Layer 9 of a small transformer language model trained on English Wikipedia (16 layers, counted from 0, width 64).
A neuron's activation on a vector x is SiLU(gate . x) times (in . x), where the dot is the dot product.
The model reads these tokens: " of" " the" " Gl" "ory" " 25" ":" " Milan" " Super" "f" "ight" " Series" "," " which" " took" " place" " on" " November" " 6" "," " 2015" "." " Adam" "ch" "uk" " won" " the" " fight" " by" " un" "ani" "mo" "us"

The vector x that enters this layer's MLP at each token. A number n stands for (n - 500) times 0.0095.
0 " of": 329,477,741,517,666,527,632,415,618,444,420,527,495,725,550,591,643,487,451,529,454,465,425,888,524,482,630,475,431,471,583,376,417,482,470,484,575,503,573,414,518,413,441,429,400,619,600,456,555,440,589,385,466,443,509,339,524,536,304,614,483,451,587,476
1 " the": 401,408,729,477,672,543,604,449,590,409,387,511,406,786,511,563,605,586,483,541,427,499,392,883,551,450,587,575,435,488,604,376,425,475,478,474,520,518,593,381,531,425,518,430,396,646,614,478,571,490,620,386,505,468,493,355,494,504,338,612,457,467,615,477
2 " Gl": 421,665,617,504,617,378,585,516,509,343,408,496,711,499,493,575,502,447,508,620,638,541,530,512,603,538,466,381,373,419,685,467,552,651,629,572,495,173,404,452,605,487,787,598,487,655,480,456,434,326,447,347,589,400,407,778,378,479,456,617,374,566,457,644
3 "ory": 383,454,329,604,540,439,567,428,516,471,503,339,271,439,363,379,433,479,471,303,569,596,262,491,543,483,488,711,433,577,528,556,598,494,552,490,562,389,638,383,485,344,392,481,445,717,604,632,361,574,375,547,384,558,533,830,432,684,439,649,488,571,432,425
4 " 25": 313,400,483,395,554,418,324,519,438,428,454,519,419,815,493,514,463,435,324,420,502,525,451,799,575,225,479,752,446,699,564,573,553,460,396,387,484,352,463,641,508,520,527,376,492,618,602,482,402,429,387,346,545,683,404,535,467,424,521,474,615,504,582,506
5 ":": 449,445,739,582,501,498,436,554,449,352,524,437,436,703,455,456,454,495,505,495,424,419,531,766,641,290,593,291,521,455,618,551,438,621,564,542,673,268,278,433,481,502,528,422,563,713,417,589,414,564,498,443,402,382,516,456,290,553,324,444,534,563,569,417
6 " Milan": 622,487,300,629,490,470,699,457,480,255,452,564,551,544,511,374,485,545,465,430,644,382,362,575,541,278,578,622,362,541,736,427,372,546,525,362,550,606,255,385,604,585,557,484,613,687,615,551,365,582,599,545,617,512,658,657,416,500,441,438,446,600,577,450
7 " Super": 513,520,464,391,602,353,465,487,438,484,530,443,526,718,535,438,239,632,374,406,672,445,325,501,495,412,580,742,230,440,788,450,465,544,302,439,652,506,461,477,412,460,628,446,481,511,368,602,488,443,344,415,624,497,620,622,397,300,403,422,412,542,465,394
8 "f": 497,690,472,404,377,331,416,659,474,443,536,443,590,613,602,414,297,533,431,587,393,454,511,424,851,637,441,431,334,484,578,542,384,350,444,452,605,549,557,483,397,383,540,498,447,558,425,391,400,437,218,357,686,604,489,555,452,459,580,709,551,483,647,526
9 "ight": 384,523,489,383,443,482,417,553,541,652,212,409,395,438,410,303,482,449,465,535,570,583,485,574,754,634,541,714,336,334,402,581,584,498,584,459,593,582,496,639,495,559,515,482,478,674,599,546,491,681,283,528,459,479,493,679,472,546,287,598,635,442,586,366
10 " Series": 550,527,553,600,547,381,472,612,366,437,326,513,470,609,636,334,559,503,500,527,548,590,495,698,500,519,325,772,358,606,654,443,667,512,360,345,596,287,521,576,420,581,506,316,675,632,431,552,544,485,504,488,444,568,566,631,376,558,407,509,588,749,543,321
11 ",": 396,475,769,552,552,406,547,467,600,432,481,540,399,697,597,504,569,534,494,465,414,445,437,944,512,411,558,493,428,480,669,433,313,461,541,447,561,545,503,454,546,504,470,472,473,738,600,423,511,399,575,466,539,578,553,389,545,398,344,590,529,535,521,452
12 " which": 462,428,640,515,567,430,670,495,580,489,501,517,531,694,599,407,604,482,576,473,506,505,445,924,638,440,574,580,445,607,519,343,229,438,425,449,313,488,566,480,550,409,463,483,473,660,614,522,480,364,671,447,503,388,509,474,570,416,380,548,602,447,405,491
13 " took": 262,453,615,330,576,614,569,394,482,527,412,513,613,725,510,462,755,492,490,607,483,489,662,818,667,528,482,520,437,542,596,475,362,304,420,633,480,518,459,400,530,533,559,482,564,659,400,549,511,516,572,462,681,315,426,557,482,576,382,545,566,534,583,487
14 " place": 336,507,493,625,451,449,519,317,394,454,547,323,652,585,523,332,746,430,429,474,599,605,494,727,603,528,512,566,513,478,544,278,593,304,488,453,576,545,540,456,530,622,440,645,525,476,463,551,541,501,736,421,636,336,483,525,444,799,439,411,588,642,509,362
15 " on": 211,491,715,481,618,483,578,441,616,462,507,543,453,722,610,574,694,476,423,506,552,414,422,908,507,505,621,517,488,498,623,457,482,492,472,568,553,414,597,383,464,489,529,459,570,523,443,444,572,552,565,505,585,459,509,385,502,585,344,477,455,539,654,407
16 " November": 241,413,427,616,491,477,511,501,446,373,408,553,488,744,685,468,700,373,450,439,469,554,357,680,521,387,549,636,565,481,625,653,452,487,715,365,363,265,450,456,449,516,466,426,585,499,372,371,581,670,565,570,717,409,448,425,527,408,405,391,459,575,659,432
17 " 6": 339,361,526,718,477,402,405,591,403,470,421,451,584,810,556,488,583,416,398,209,555,422,507,673,548,560,543,621,611,618,485,679,558,409,549,414,381,328,507,579,420,514,480,323,485,580,295,448,535,577,601,467,673,460,560,520,408,457,446,250,547,630,593,566
18 ",": 343,416,613,632,413,417,466,461,529,434,571,448,402,780,566,484,576,545,455,309,409,354,429,779,483,530,464,478,586,461,524,549,420,433,741,481,443,348,374,470,519,596,474,442,452,804,418,405,586,562,612,529,645,380,604,344,447,560,382,362,573,562,511,439
19 " 2015": 437,455,511,626,346,395,590,430,470,366,425,540,661,782,606,364,540,373,541,322,443,481,463,749,432,531,516,543,553,474,555,418,466,456,394,597,580,337,422,429,527,560,512,352,464,526,345,524,469,622,650,508,633,362,679,549,474,416,449,195,611,580,677,544
20 ".": 415,429,801,566,585,472,622,384,665,469,414,488,489,774,569,432,667,502,544,539,365,463,425,821,536,473,638,428,316,527,557,379,377,489,407,557,560,546,570,439,579,456,463,390,398,627,554,463,561,408,579,347,461,507,556,397,575,486,351,592,532,470,615,429
21 " Adam": 568,495,350,507,401,428,645,622,397,406,453,424,667,518,335,452,535,433,512,459,522,388,497,667,548,502,625,652,291,426,725,518,358,380,640,454,522,684,509,393,433,578,556,581,453,679,675,480,413,462,490,462,576,655,408,770,531,274,408,420,374,463,635,379
22 "ch": 412,588,387,412,498,493,571,426,333,489,577,520,453,443,543,366,602,420,501,576,284,588,400,543,687,714,386,719,488,669,692,529,634,537,429,614,690,405,631,513,451,560,399,442,481,536,673,533,503,450,297,221,536,560,249,635,365,481,480,342,433,533,376,463
23 "uk": 606,481,514,259,466,397,399,582,528,622,689,481,380,566,407,511,486,439,692,535,433,483,508,571,528,585,666,746,517,721,585,553,507,676,587,556,683,457,522,474,657,655,460,533,480,582,586,379,445,465,540,388,508,615,571,829,256,659,428,344,559,611,476,576
24 " won": 493,525,662,340,664,642,615,404,546,579,432,526,422,681,595,420,665,530,445,550,513,304,655,877,458,477,446,535,423,532,634,385,418,404,321,444,605,422,538,463,559,570,711,522,509,528,383,537,473,459,452,405,626,408,490,534,464,486,336,448,532,512,565,384
25 " the": 464,460,683,386,661,468,649,501,478,433,386,507,363,695,364,527,510,699,560,522,508,447,443,878,579,380,406,608,412,586,500,356,450,487,562,419,446,453,577,282,495,428,592,512,477,672,665,490,557,545,587,468,641,457,479,417,358,446,445,490,421,539,644,460
26 " fight": 501,512,440,437,487,392,566,697,321,543,451,433,701,706,445,342,643,424,510,521,530,491,480,651,519,463,504,483,479,527,640,417,456,521,366,343,328,614,534,483,433,548,533,592,659,746,463,459,406,538,477,486,687,323,470,622,454,513,412,309,718,493,572,206
27 " by": 404,535,745,454,651,493,678,412,588,483,453,535,458,674,536,591,625,471,455,516,501,380,445,977,483,506,544,429,370,522,641,411,388,467,478,574,544,510,563,395,502,473,475,540,499,611,576,432,498,473,528,433,533,500,512,395,554,487,338,535,532,450,577,397
28 " un": 417,499,370,643,574,389,588,345,418,564,478,388,483,678,463,491,534,653,385,581,558,521,606,757,513,495,573,644,357,475,777,401,345,633,523,690,571,544,525,423,503,420,601,356,688,390,408,481,576,484,541,291,670,707,459,451,444,548,523,557,578,471,581,411
29 "ani": 554,564,507,626,598,534,578,509,488,373,698,364,699,671,395,443,560,399,493,555,339,589,629,723,597,492,579,606,467,499,463,505,563,422,668,444,486,491,421,425,522,412,624,515,592,501,415,278,637,832,307,469,631,629,389,481,595,517,561,553,619,366,414,531
30 "mo": 457,580,620,641,515,504,413,446,596,206,709,474,606,654,361,469,557,316,372,409,648,654,489,517,551,507,518,816,463,417,600,569,516,515,382,529,648,579,406,444,531,589,410,544,415,587,353,365,462,611,601,332,606,600,469,441,581,769,528,413,518,392,332,554
31 "us": 316,606,404,521,427,417,488,522,501,314,469,398,426,416,337,467,347,346,435,521,569,497,508,795,646,536,553,782,367,378,593,520,392,408,411,518,529,508,409,411,546,569,363,456,491,464,420,523,501,592,584,523,507,560,475,352,492,682,324,333,509,271,512,459

Each question shows the input weights of one neuron of the MLP. A number n stands for (n - 500) times 0.0011.

n143 gate: 589,583,515,462,597,507,456,362,469,667,606,485,434,388,477,684,519,729,397,429,563,583,517,431,355,658,476,554,770,621,555,562,298,433,537,612,351,380,536,611,477,494,443,562,571,439,558,605,288,624,498,573,413,471,398,387,571,495,521,593,426,230,473,533
n143 in: 564,470,385,570,670,545,492,580,316,432,664,506,509,467,588,544,465,380,513,628,522,419,473,250,637,486,533,481,442,521,376,542,633,696,627,539,635,529,405,442,531,489,390,547,528,247,602,538,598,626,415,473,582,450,308,710,360,692,510,472,603,412,523,515
On which token does it fire most, and how strongly? 11 ",", at about 0.96

n64 gate: 442,472,563,413,383,529,736,429,644,551,641,254,685,489,610,425,692,528,275,442,493,432,719,388,409,731,459,301,365,551,483,508,303,654,396,405,590,643,231,645,537,652,571,473,634,438,384,654,468,485,549,478,515,251,604,521,520,709,431,492,614,356,366,413
n64 in: 403,593,486,479,562,501,502,540,430,520,371,485,483,611,464,411,410,582,390,494,517,468,484,552,427,118,361,788,399,456,562,692,593,469,514,597,352,450,537,441,511,384,665,410,447,480,745,424,459,389,607,526,590,418,458,530,456,418,628,283,515,394,469,474
On which two tokens does it fire most, strongest first? 26 " fight", 24 " won"

n148 gate: 547,677,657,378,451,565,579,351,766,318,425,417,410,575,619,543,491,556,487,664,631,404,500,291,487,463,395,239,472,452,579,475,474,696,456,599,428,508,422,578,497,493,616,286,645,518,531,289,567,482,695,442,479,507,638,465,399,428,517,697,601,431,586,542
n148 in: 360,409,579,482,534,402,427,538,558,334,513,454,594,538,456,356,485,351,570,443,408,582,547,501,604,511,302,474,526,334,490,607,522,462,586,532,395,429,510,632,359,510,469,460,344,594,479,710,311,546,611,669,603,501,558,489,551,665,461,556,410,690,711,566
Which token does this neuron like most? 2 " Gl"

n35 gate: 467,620,491,332,511,532,538,462,536,467,589,539,710,507,510,534,430,590,489,357,497,375,561,629,610,259,483,611,445,480,509,572,457,507,777,494,653,450,439,506,462,421,624,453,464,480,607,554,383,522,475,382,360,501,456,653,431,559,458,523,399,700,541,589
n35 in: 525,481,508,592,428,353,367,443,455,674,530,774,492,394,411,627,484,577,316,414,331,520,482,461,416,419,517,484,710,474,505,547,615,348,444,518,730,475,637,469,500,510,441,523,492,384,461,515,349,414,764,615,521,638,495,525,417,543,429,495,581,487,489,325
Which token does this neuron like most? 23 "uk"

n158 gate: 423,295,477,499,505,524,440,487,656,504,618,521,465,600,518,458,514,440,392,552,513,493,690,537,649,630,636,464,384,555,655,412,487,426,458,553,428,456,528,728,534,657,505,406,676,579,390,820,542,448,415,664,630,414,441,608,579,506,463,218,521,564,501,498
n158 in: 488,419,490,368,395,399,424,522,498,789,475,632,580,558,527,569,572,509,515,393,537,586,561,523,548,522,568,540,448,431,601,440,580,451,468,288,502,523,547,606,583,611,480,456,481,476,357,533,571,372,408,407,498,585,519,672,386,563,512,239,506,409,468,345
On which two tokens does it fire most, strongest first? 26 " fight", 17 " 6"

n153 gate: 533,548,749,454,448,614,472,581,595,311,578,590,465,413,608,653,621,525,226,716,445,599,300,277,586,326,553,606,524,358,382,695,600,475,306,472,568,484,437,603,540,605,400,705,412,346,418,331,477,586,498,482,483,585,728,393,636,649,475,527,453,343,598,595
n153 in: 455,434,371,521,411,418,108,428,522,536,355,314,611,523,332,462,424,439,699,589,607,581,594,588,634,454,635,605,587,492,441,596,545,472,396,415,620,433,633,531,525,338,411,643,630,574,602,605,256,789,446,592,749,397,441,509,660,553,595,553,567,427,579,490
Which token does this neuron like most? 30 "mo"

n114 gate: 397,498,679,564,376,485,514,553,591,289,436,460,609,272,341,339,510,665,605,203,394,703,462,447,522,476,459,485,538,496,527,345,416,485,486,343,410,570,308,629,528,298,480,669,461,396,596,514,347,619,724,572,519,457,532,424,693,424,809,438,649,525,304,469
n114 in: 599,518,534,466,491,329,594,529,445,437,320,524,563,429,478,442,442,644,333,309,560,457,303,653,544,741,416,562,656,548,303,540,440,573,583,455,346,644,600,519,578,432,376,384,480,517,576,622,625,533,643,534,524,587,462,543,490,584,462,299,443,461,551,592
Which token does this neuron like most? 12 " which"

n28 gate: 438,640,729,350,481,732,504,317,630,562,361,362,563,388,424,576,544,636,520,522,343,374,475,586,355,642,315,331,524,537,581,573,435,442,344,600,532,475,565,370,357,398,527,478,600,645,429,441,506,205,726,640,391,294,384,330,540,469,396,500,423,401,414,425
n28 in: 502,427,531,584,577,411,542,494,320,361,489,519,405,554,530,497,450,526,331,444,271,373,588,526,640,450,645,584,461,299,455,434,514,524,367,380,487,701,490,456,546,464,279,533,405,468,570,607,642,472,507,443,425,583,580,455,634,412,344,762,583,378,366,510
On which two tokens does it fire most, strongest first? 0 " of", 20 "."

n132 gate: 575,646,526,514,530,581,474,709,497,456,353,573,500,342,664,456,558,316,242,453,460,545,404,378,248,409,666,305,620,527,486,445,574,530,441,588,451,368,407,457,350,368,419,595,352,309,473,426,355,435,641,541,638,499,502,660,399,336,588,503,590,466,323,357
n132 in: 411,362,568,516,423,616,490,270,389,576,364,377,485,441,374,603,321,652,383,584,536,452,595,480,578,586,496,402,592,462,387,588,447,565,231,476,434,379,614,288,504,417,558,445,609,560,368,443,546,351,533,559,542,370,425,404,471,412,524,596,366,386,791,496
On which token does it fire most, and how strongly? 23 "uk", at about 0.68

n69 gate: 538,447,506,306,460,641,700,554,534,466,448,317,364,601,518,716,540,473,359,566,611,449,605,270,565,643,605,436,475,398,311,398,694,364,529,486,428,631,418,416,694,513,623,507,478,598,581,595,643,564,580,611,382,304,357,614,446,528,553,682,618,460,328,462
n69 in: 557,594,548,700,516,532,631,560,390,585,669,435,456,570,621,381,520,572,284,368,508,339,635,425,559,612,504,661,402,591,419,487,487,562,373,344,466,556,571,462,633,458,487,377,441,387,479,565,552,420,548,319,625,608,538,470,379,724,536,426,573,314,674,522
On which token does it fire most, and how strongly? 5 ":", at about 0.22

n150 gate: 278,515,450,538,688,555,517,531,280,535,461,434,677,220,444,639,625,735,514,512,476,360,449,387,346,322,610,550,459,412,524,493,548,515,741,599,664,383,537,398,420,330,306,537,576,387,388,303,501,685,540,519,596,553,472,545,517,509,340,518,369,442,387,487
n150 in: 543,514,440,448,699,692,615,540,392,324,562,521,431,527,252,515,543,562,551,505,608,387,499,484,630,512,613,459,546,357,452,571,592,512,546,664,507,403,602,524,582,409,473,426,538,326,621,474,418,568,584,204,504,648,492,449,550,381,602,535,485,338,724,679
On which token does it fire most, and how strongly? 28 " un", at about 1.1

n32 gate: 730,652,513,569,503,701,388,495,456,542,610,354,597,376,311,782,294,577,524,682,519,343,398,343,427,707,499,381,360,751,466,414,398,522,456,604,630,301,629,342,497,183,378,332,425,335,425,423,553,559,399,495,474,426,400,482,479,511,502,798,433,401,380,663
n32 in: 419,646,553,656,557,409,545,367,536,513,507,500,470,586,438,716,435,485,698,550,511,754,644,400,531,455,361,407,492,484,546,504,449,574,529,446,313,702,527,619,597,588,283,479,494,444,507,497,345,399,526,483,380,708,578,393,499,476,399,380,328,569,537,596
Which token does this neuron like most? 24 " won"

n118 gate: 503,576,640,637,580,598,465,414,324,886,409,384,473,201,442,685,494,643,653,532,434,539,531,515,440,470,565,436,374,366,557,540,585,485,395,547,460,235,521,492,442,480,457,781,591,258,539,429,388,484,462,460,557,458,361,290,644,550,447,513,392,513,526,377
n118 in: 538,555,748,286,575,458,413,451,616,426,652,692,569,482,515,430,404,540,314,552,479,377,490,565,573,479,410,558,414,388,384,467,779,412,435,572,366,255,540,576,373,567,424,475,523,530,454,533,803,625,501,535,548,468,547,352,577,502,398,519,518,530,632,493
On which two tokens does it fire most, strongest first? 21 " Adam", 3 "ory"

n76 gate: 536,530,600,522,573,543,593,226,413,564,593,392,527,352,546,456,364,450,454,446,663,409,586,543,274,489,572,525,666,450,346,686,447,490,416,465,610,498,568,538,530,357,326,396,328,703,388,545,728,540,511,463,453,359,564,407,472,573,370,588,433,390,345,426
n76 in: 464,526,524,501,629,507,658,454,488,671,528,342,438,579,650,568,383,495,448,650,680,375,531,480,371,582,644,595,347,618,503,468,450,453,428,496,585,583,584,587,543,443,477,600,522,467,321,551,497,523,570,546,406,268,570,384,595,729,291,691,493,553,366,481
Which token does this neuron like most? 0 " of"

n27 gate: 443,464,421,568,481,607,505,361,478,236,343,476,474,679,510,629,369,806,461,626,484,390,367,396,422,521,515,412,519,390,331,730,492,630,383,345,401,624,386,358,686,325,583,361,374,587,585,593,829,252,520,549,431,297,381,418,433,450,335,514,641,402,444,722
n27 in: 366,387,514,508,416,522,507,513,342,420,240,209,503,443,483,561,599,552,374,534,695,481,573,547,552,375,511,679,284,432,466,425,460,550,579,498,533,479,391,492,411,394,322,597,505,538,587,519,420,562,543,552,422,366,404,686,530,748,397,430,469,506,528,307
On which token does it fire most, and how strongly? 1 " the", at about 1.1

n133 gate: 594,352,461,523,586,479,362,557,626,614,533,451,579,210,343,560,489,721,564,444,553,726,622,380,386,589,302,384,596,402,714,571,430,563,465,471,505,546,519,635,466,478,523,403,573,251,298,657,544,279,516,563,552,603,573,653,731,335,639,517,415,584,548,522
n133 in: 463,517,573,438,532,423,515,430,514,441,562,406,465,521,456,466,425,392,720,558,478,676,581,659,634,571,506,555,498,699,502,416,366,630,454,478,533,344,477,353,389,235,481,641,490,343,182,540,386,620,493,347,656,524,491,588,440,580,437,416,562,491,435,654
Which token does this neuron like most? 28 " un"

n97 gate: 489,708,626,608,505,496,203,433,603,453,369,410,611,550,646,587,274,555,465,355,346,353,345,287,464,802,415,293,466,353,298,572,580,411,645,368,419,704,383,382,600,548,503,438,421,538,536,460,589,359,646,703,623,410,364,366,658,645,399,412,489,359,570,311
n97 in: 244,469,481,403,397,537,463,694,458,298,542,427,582,564,578,412,461,636,586,545,511,430,509,544,392,710,510,560,413,568,479,523,404,428,457,561,429,534,459,695,606,502,568,505,454,434,323,338,671,355,266,386,346,348,503,402,577,398,586,534,615,340,601,495
On which token does it fire most, and how strongly? 8 "f", at about 1.2

n74 gate: 540,402,571,521,569,319,575,666,496,420,289,682,659,624,503,505,300,594,368,513,361,636,584,569,472,552,564,331,280,479,298,401,402,357,682,500,375,498,526,499,515,622,460,541,353,411,502,584,502,417,580,469,187,548,279,540,608,596,399,406,378,384,399,516
n74 in: 509,412,648,556,574,676,408,420,643,408,463,584,619,593,286,510,268,414,354,530,381,431,390,501,646,508,684,507,251,352,649,472,415,454,578,670,534,468,656,550,581,537,645,604,634,466,547,429,495,509,466,276,488,342,417,690,557,415,559,568,722,611,574,361
On which two tokens does it fire most, strongest first? 20 ".", 21 " Adam"

n34 gate: 629,312,617,449,643,505,334,394,407,368,423,420,484,525,458,576,243,620,614,514,356,417,447,623,497,374,475,333,580,643,510,436,498,474,497,550,548,543,559,534,663,611,647,461,488,298,557,612,315,354,536,449,627,353,329,524,265,633,590,477,328,493,509,395
n34 in: 231,635,413,662,390,639,595,530,497,528,698,702,343,483,532,427,596,528,603,539,504,546,330,524,644,458,689,688,446,483,549,548,662,453,672,533,550,394,414,578,417,456,498,531,529,560,370,370,587,437,482,548,438,614,548,695,640,493,316,508,500,593,345,415
On which token does it fire most, and how strongly? 23 "uk", at about 0.98

n115 gate: 739,427,519,515,583,528,622,397,574,657,581,472,583,444,503,572,389,490,528,444,350,354,653,578,377,481,471,376,589,279,419,494,513,322,258,488,507,301,511,557,600,612,494,514,396,374,502,587,451,578,530,503,499,593,543,463,622,668,683,769,455,712,394,766
n115 in: 629,330,403,391,426,554,482,581,560,431,577,380,741,353,430,522,472,619,463,84,662,388,443,188,688,442,548,487,544,631,462,661,478,747,380,678,471,556,459,545,712,657,570,311,503,562,622,570,465,414,590,553,382,456,576,456,500,410,473,519,535,389,515,446
Which token does this neuron like most? 15 " on"

n50 gate: 517,541,580,490,520,376,557,544,525,659,530,573,450,454,462,531,619,519,407,677,499,343,506,458,357,331,480,413,526,633,366,333,475,369,578,536,682,329,745,510,588,403,484,524,505,310,660,552,610,502,524,449,473,548,354,304,430,626,611,611,550,655,566,369
n50 in: 445,655,616,524,486,624,535,500,610,389,549,624,422,572,415,439,599,528,517,603,438,607,447,490,522,524,466,636,533,372,392,552,370,672,528,500,516,379,522,417,480,411,554,710,495,592,437,376,421,544,301,502,368,401,395,522,572,655,559,286,636,342,731,683
Which token does this neuron like most? 15 " on"

n80 gate: 490,460,445,442,494,623,581,360,532,457,374,367,487,500,447,539,598,584,554,619,479,222,327,492,420,443,471,558,430,557,530,499,432,389,390,634,594,744,383,495,530,633,433,399,496,419,622,532,574,335,597,680,365,463,432,625,385,461,557,374,410,395,612,652
n80 in: 380,435,435,588,437,374,458,308,385,464,576,598,373,502,550,411,408,262,702,403,461,499,386,550,486,817,607,658,444,461,387,385,460,353,648,358,638,269,456,595,399,610,812,465,509,428,533,531,484,532,487,392,395,685,646,708,441,717,409,380,538,488,599,518
On which token does it fire most, and how strongly? 21 " Adam", at about 1.1

n5 gate: 623,167,491,432,480,428,416,311,413,361,471,212,455,590,510,638,511,749,289,386,487,472,403,484,645,510,490,554,470,546,511,530,712,695,345,660,693,459,396,745,474,300,527,445,427,418,492,409,574,416,594,423,571,684,543,558,664,589,717,405,671,564,577,664
n5 in: 549,455,392,614,556,286,385,541,448,615,437,608,505,486,489,510,421,414,550,454,400,382,325,625,519,724,503,626,557,552,372,588,482,414,508,514,508,487,521,550,410,523,732,553,581,513,421,237,418,319,459,500,360,608,296,343,482,428,534,486,573,468,491,427
Which token does this neuron like most? 4 " 25"

n117 gate: 555,412,581,406,359,479,478,613,428,529,353,516,522,755,520,620,441,576,317,374,694,500,559,355,503,584,642,497,657,386,608,450,457,474,440,500,225,371,470,351,528,674,506,389,536,642,400,435,360,677,530,495,489,529,534,475,470,556,454,611,600,547,454,279
n117 in: 519,362,340,639,454,623,453,524,593,367,590,451,515,411,530,418,544,392,429,494,368,613,382,567,404,441,579,570,721,618,337,754,643,400,452,567,562,506,511,678,379,272,421,418,447,698,479,445,518,549,487,456,607,376,532,442,577,690,642,609,478,397,432,510
Which token does this neuron like most? 17 " 6"

n141 gate: 469,372,647,338,547,611,553,604,544,403,383,520,453,575,545,460,369,555,511,580,431,530,610,433,494,575,481,543,477,640,511,665,475,690,575,582,543,480,553,289,638,483,584,418,310,376,570,811,307,434,625,340,491,366,403,629,445,343,521,381,534,518,543,492
n141 in: 407,654,386,522,485,448,750,569,421,442,595,497,508,540,421,524,389,480,570,533,642,413,507,380,576,511,595,480,322,355,363,487,524,469,358,526,468,559,506,462,459,759,534,516,500,596,512,477,543,712,642,577,445,777,510,559,463,690,396,470,752,545,472,494
On which token does it fire most, and how strongly? 23 "uk", at about 1.2

n63 gate: 394,594,637,441,563,521,558,600,563,633,650,417,694,416,425,503,594,440,522,228,356,733,521,456,170,583,563,538,565,546,533,414,530,363,604,408,560,519,678,327,559,299,681,388,513,449,445,531,520,633,535,625,537,607,479,417,552,688,609,697,387,449,577,388
n63 in: 430,518,608,660,395,404,557,599,389,432,559,454,617,624,562,418,614,454,519,442,488,638,621,657,473,492,622,315,607,370,515,474,462,618,463,540,493,459,642,549,552,451,355,432,636,624,418,458,520,493,530,626,696,471,546,564,697,482,375,507,544,544,583,441
Which token does this neuron like most? 29 "ani"

n108 gate: 569,420,451,334,462,423,548,415,302,462,573,579,635,393,490,570,531,566,591,636,567,418,568,461,483,475,323,444,526,528,276,560,559,461,372,502,294,540,861,504,378,218,373,571,297,378,543,731,538,348,658,558,404,405,577,432,570,517,507,496,425,589,538,517
n108 in: 543,458,299,415,572,344,295,596,536,480,560,538,526,445,583,584,429,509,739,390,533,636,495,372,595,440,479,424,407,649,397,632,816,507,667,511,609,550,464,559,565,594,686,389,398,440,571,592,513,300,361,458,457,408,542,581,352,556,539,308,363,564,537,302
Which token does this neuron like most? 27 " by"

n19 gate: 329,568,270,347,371,491,445,638,610,490,548,557,503,579,502,336,508,705,411,461,519,641,486,510,544,556,714,538,423,647,565,589,705,512,455,407,337,428,248,570,396,462,560,407,525,580,733,640,299,500,591,497,336,455,704,401,495,555,489,332,544,594,572,673
n19 in: 459,558,319,418,466,395,503,483,512,460,548,552,427,516,380,553,380,546,572,441,264,545,566,618,408,385,612,382,494,495,505,364,477,352,338,540,417,511,391,480,413,575,566,310,536,601,648,554,469,486,382,603,471,650,459,299,331,359,460,386,549,634,534,538
On which token does it fire most, and how strongly? 4 " 25", at about 3.2

n36 gate: 597,311,422,443,507,626,652,539,570,665,547,568,423,355,619,481,590,651,461,531,406,419,613,652,494,657,407,589,646,720,681,781,304,472,611,569,457,483,684,377,453,415,514,599,510,466,666,503,475,336,362,638,574,458,534,531,259,532,531,456,530,529,409,389
n36 in: 387,469,269,427,449,568,503,555,635,578,426,443,600,549,508,494,701,441,494,614,710,589,591,494,417,421,421,487,507,543,420,663,305,584,487,533,499,559,415,496,498,318,381,391,703,512,477,697,521,346,535,645,452,442,632,377,602,677,590,465,464,451,557,595
Which token does this neuron like most? 13 " took"

n91 gate: 543,264,282,606,436,334,374,597,189,577,501,509,357,392,458,552,530,600,412,393,382,418,617,498,304,313,683,363,587,437,451,419,392,509,513,424,422,600,339,628,520,433,377,475,501,493,423,704,586,623,525,699,464,343,408,450,543,464,722,501,559,424,480,542
n91 in: 610,483,518,371,396,515,346,439,523,347,605,566,450,576,472,476,387,396,555,251,356,313,495,619,461,499,400,473,380,494,479,341,517,505,421,385,723,515,768,542,442,471,827,672,696,505,578,492,534,536,429,356,416,660,445,465,694,687,606,462,412,446,620,348
On which token does it fire most, and how strongly? 13 " took", at about 0.21

n109 gate: 476,319,516,510,589,643,576,539,489,449,101,473,513,415,440,580,487,553,406,453,233,637,604,618,408,398,568,520,346,470,433,499,386,300,483,503,306,537,546,567,515,412,450,238,500,362,526,447,505,537,401,609,680,276,549,363,669,478,673,431,446,439,459,369
n109 in: 104,479,619,583,481,641,554,405,579,456,481,303,555,535,470,520,472,531,417,428,437,604,432,559,484,552,649,551,671,629,575,700,470,516,496,580,621,478,506,344,477,518,422,473,373,609,567,410,534,511,674,417,439,379,268,629,452,394,475,528,584,494,561,570
Which token does this neuron like most? 16 " November"

n139 gate: 341,586,825,587,493,399,563,417,547,398,498,519,513,277,664,552,591,468,565,482,492,422,706,493,380,339,530,437,580,539,363,558,395,517,524,515,426,254,645,514,565,544,513,493,359,176,417,721,660,558,413,503,701,463,409,358,589,440,473,723,579,397,669,646
n139 in: 457,275,496,504,392,420,508,754,520,460,539,551,436,622,533,574,554,500,435,521,543,348,477,413,514,445,503,601,512,515,464,787,615,545,442,302,615,470,514,352,415,457,564,297,216,427,332,293,545,398,530,411,556,477,657,439,559,460,630,506,515,637,496,687
On which token does it fire most, and how strongly? 16 " November", at about 1.3

n175 gate: 455,449,359,494,443,499,381,313,473,398,386,285,538,432,478,563,459,427,427,343,387,470,504,594,358,415,362,502,491,454,465,579,600,594,395,795,548,402,458,588,516,570,399,629,611,307,477,405,485,422,534,570,635,579,512,242,444,442,558,385,601,529,593,431
n175 in: 590,557,340,381,481,449,455,480,391,500,657,458,431,495,584,515,543,655,654,447,624,551,299,615,539,404,523,594,460,742,450,434,622,432,479,463,477,375,606,673,430,628,583,527,483,414,483,377,370,279,382,378,557,639,516,584,385,372,785,369,573,455,596,544
Which token does this neuron like most? 4 " 25"

n164 gate: 566,410,485,543,502,450,473,342,561,460,411,700,788,411,703,406,470,520,305,670,223,372,503,513,519,547,569,518,469,426,686,369,476,465,557,338,514,333,584,652,418,458,585,359,526,596,461,585,582,388,483,479,640,355,425,347,557,635,553,376,595,457,454,489
n164 in: 580,387,401,522,456,610,355,245,515,489,538,498,592,437,644,582,682,494,474,527,245,658,520,524,372,569,481,501,625,506,406,446,655,461,270,466,430,570,565,546,498,519,584,544,601,316,198,592,407,524,607,694,372,651,531,456,694,395,477,490,402,564,679,403
Which token does this neuron like most? 19 " 2015"

n127 gate: 403,473,580,398,378,568,363,298,704,459,659,436,552,455,678,691,567,533,413,618,501,415,650,614,161,604,538,423,478,559,498,569,462,592,570,632,550,239,604,385,507,638,456,535,489,418,383,477,482,365,385,558,665,584,309,497,592,583,412,619,553,654,442,633
n127 in: 447,525,533,395,558,475,426,385,693,694,587,436,586,664,582,646,652,576,295,450,389,465,576,447,335,580,710,341,713,339,369,468,392,434,246,580,378,530,446,584,471,518,418,671,666,442,388,317,409,569,532,670,452,501,536,262,559,583,548,642,530,527,426,563
Which token does this neuron like most? 15 " on"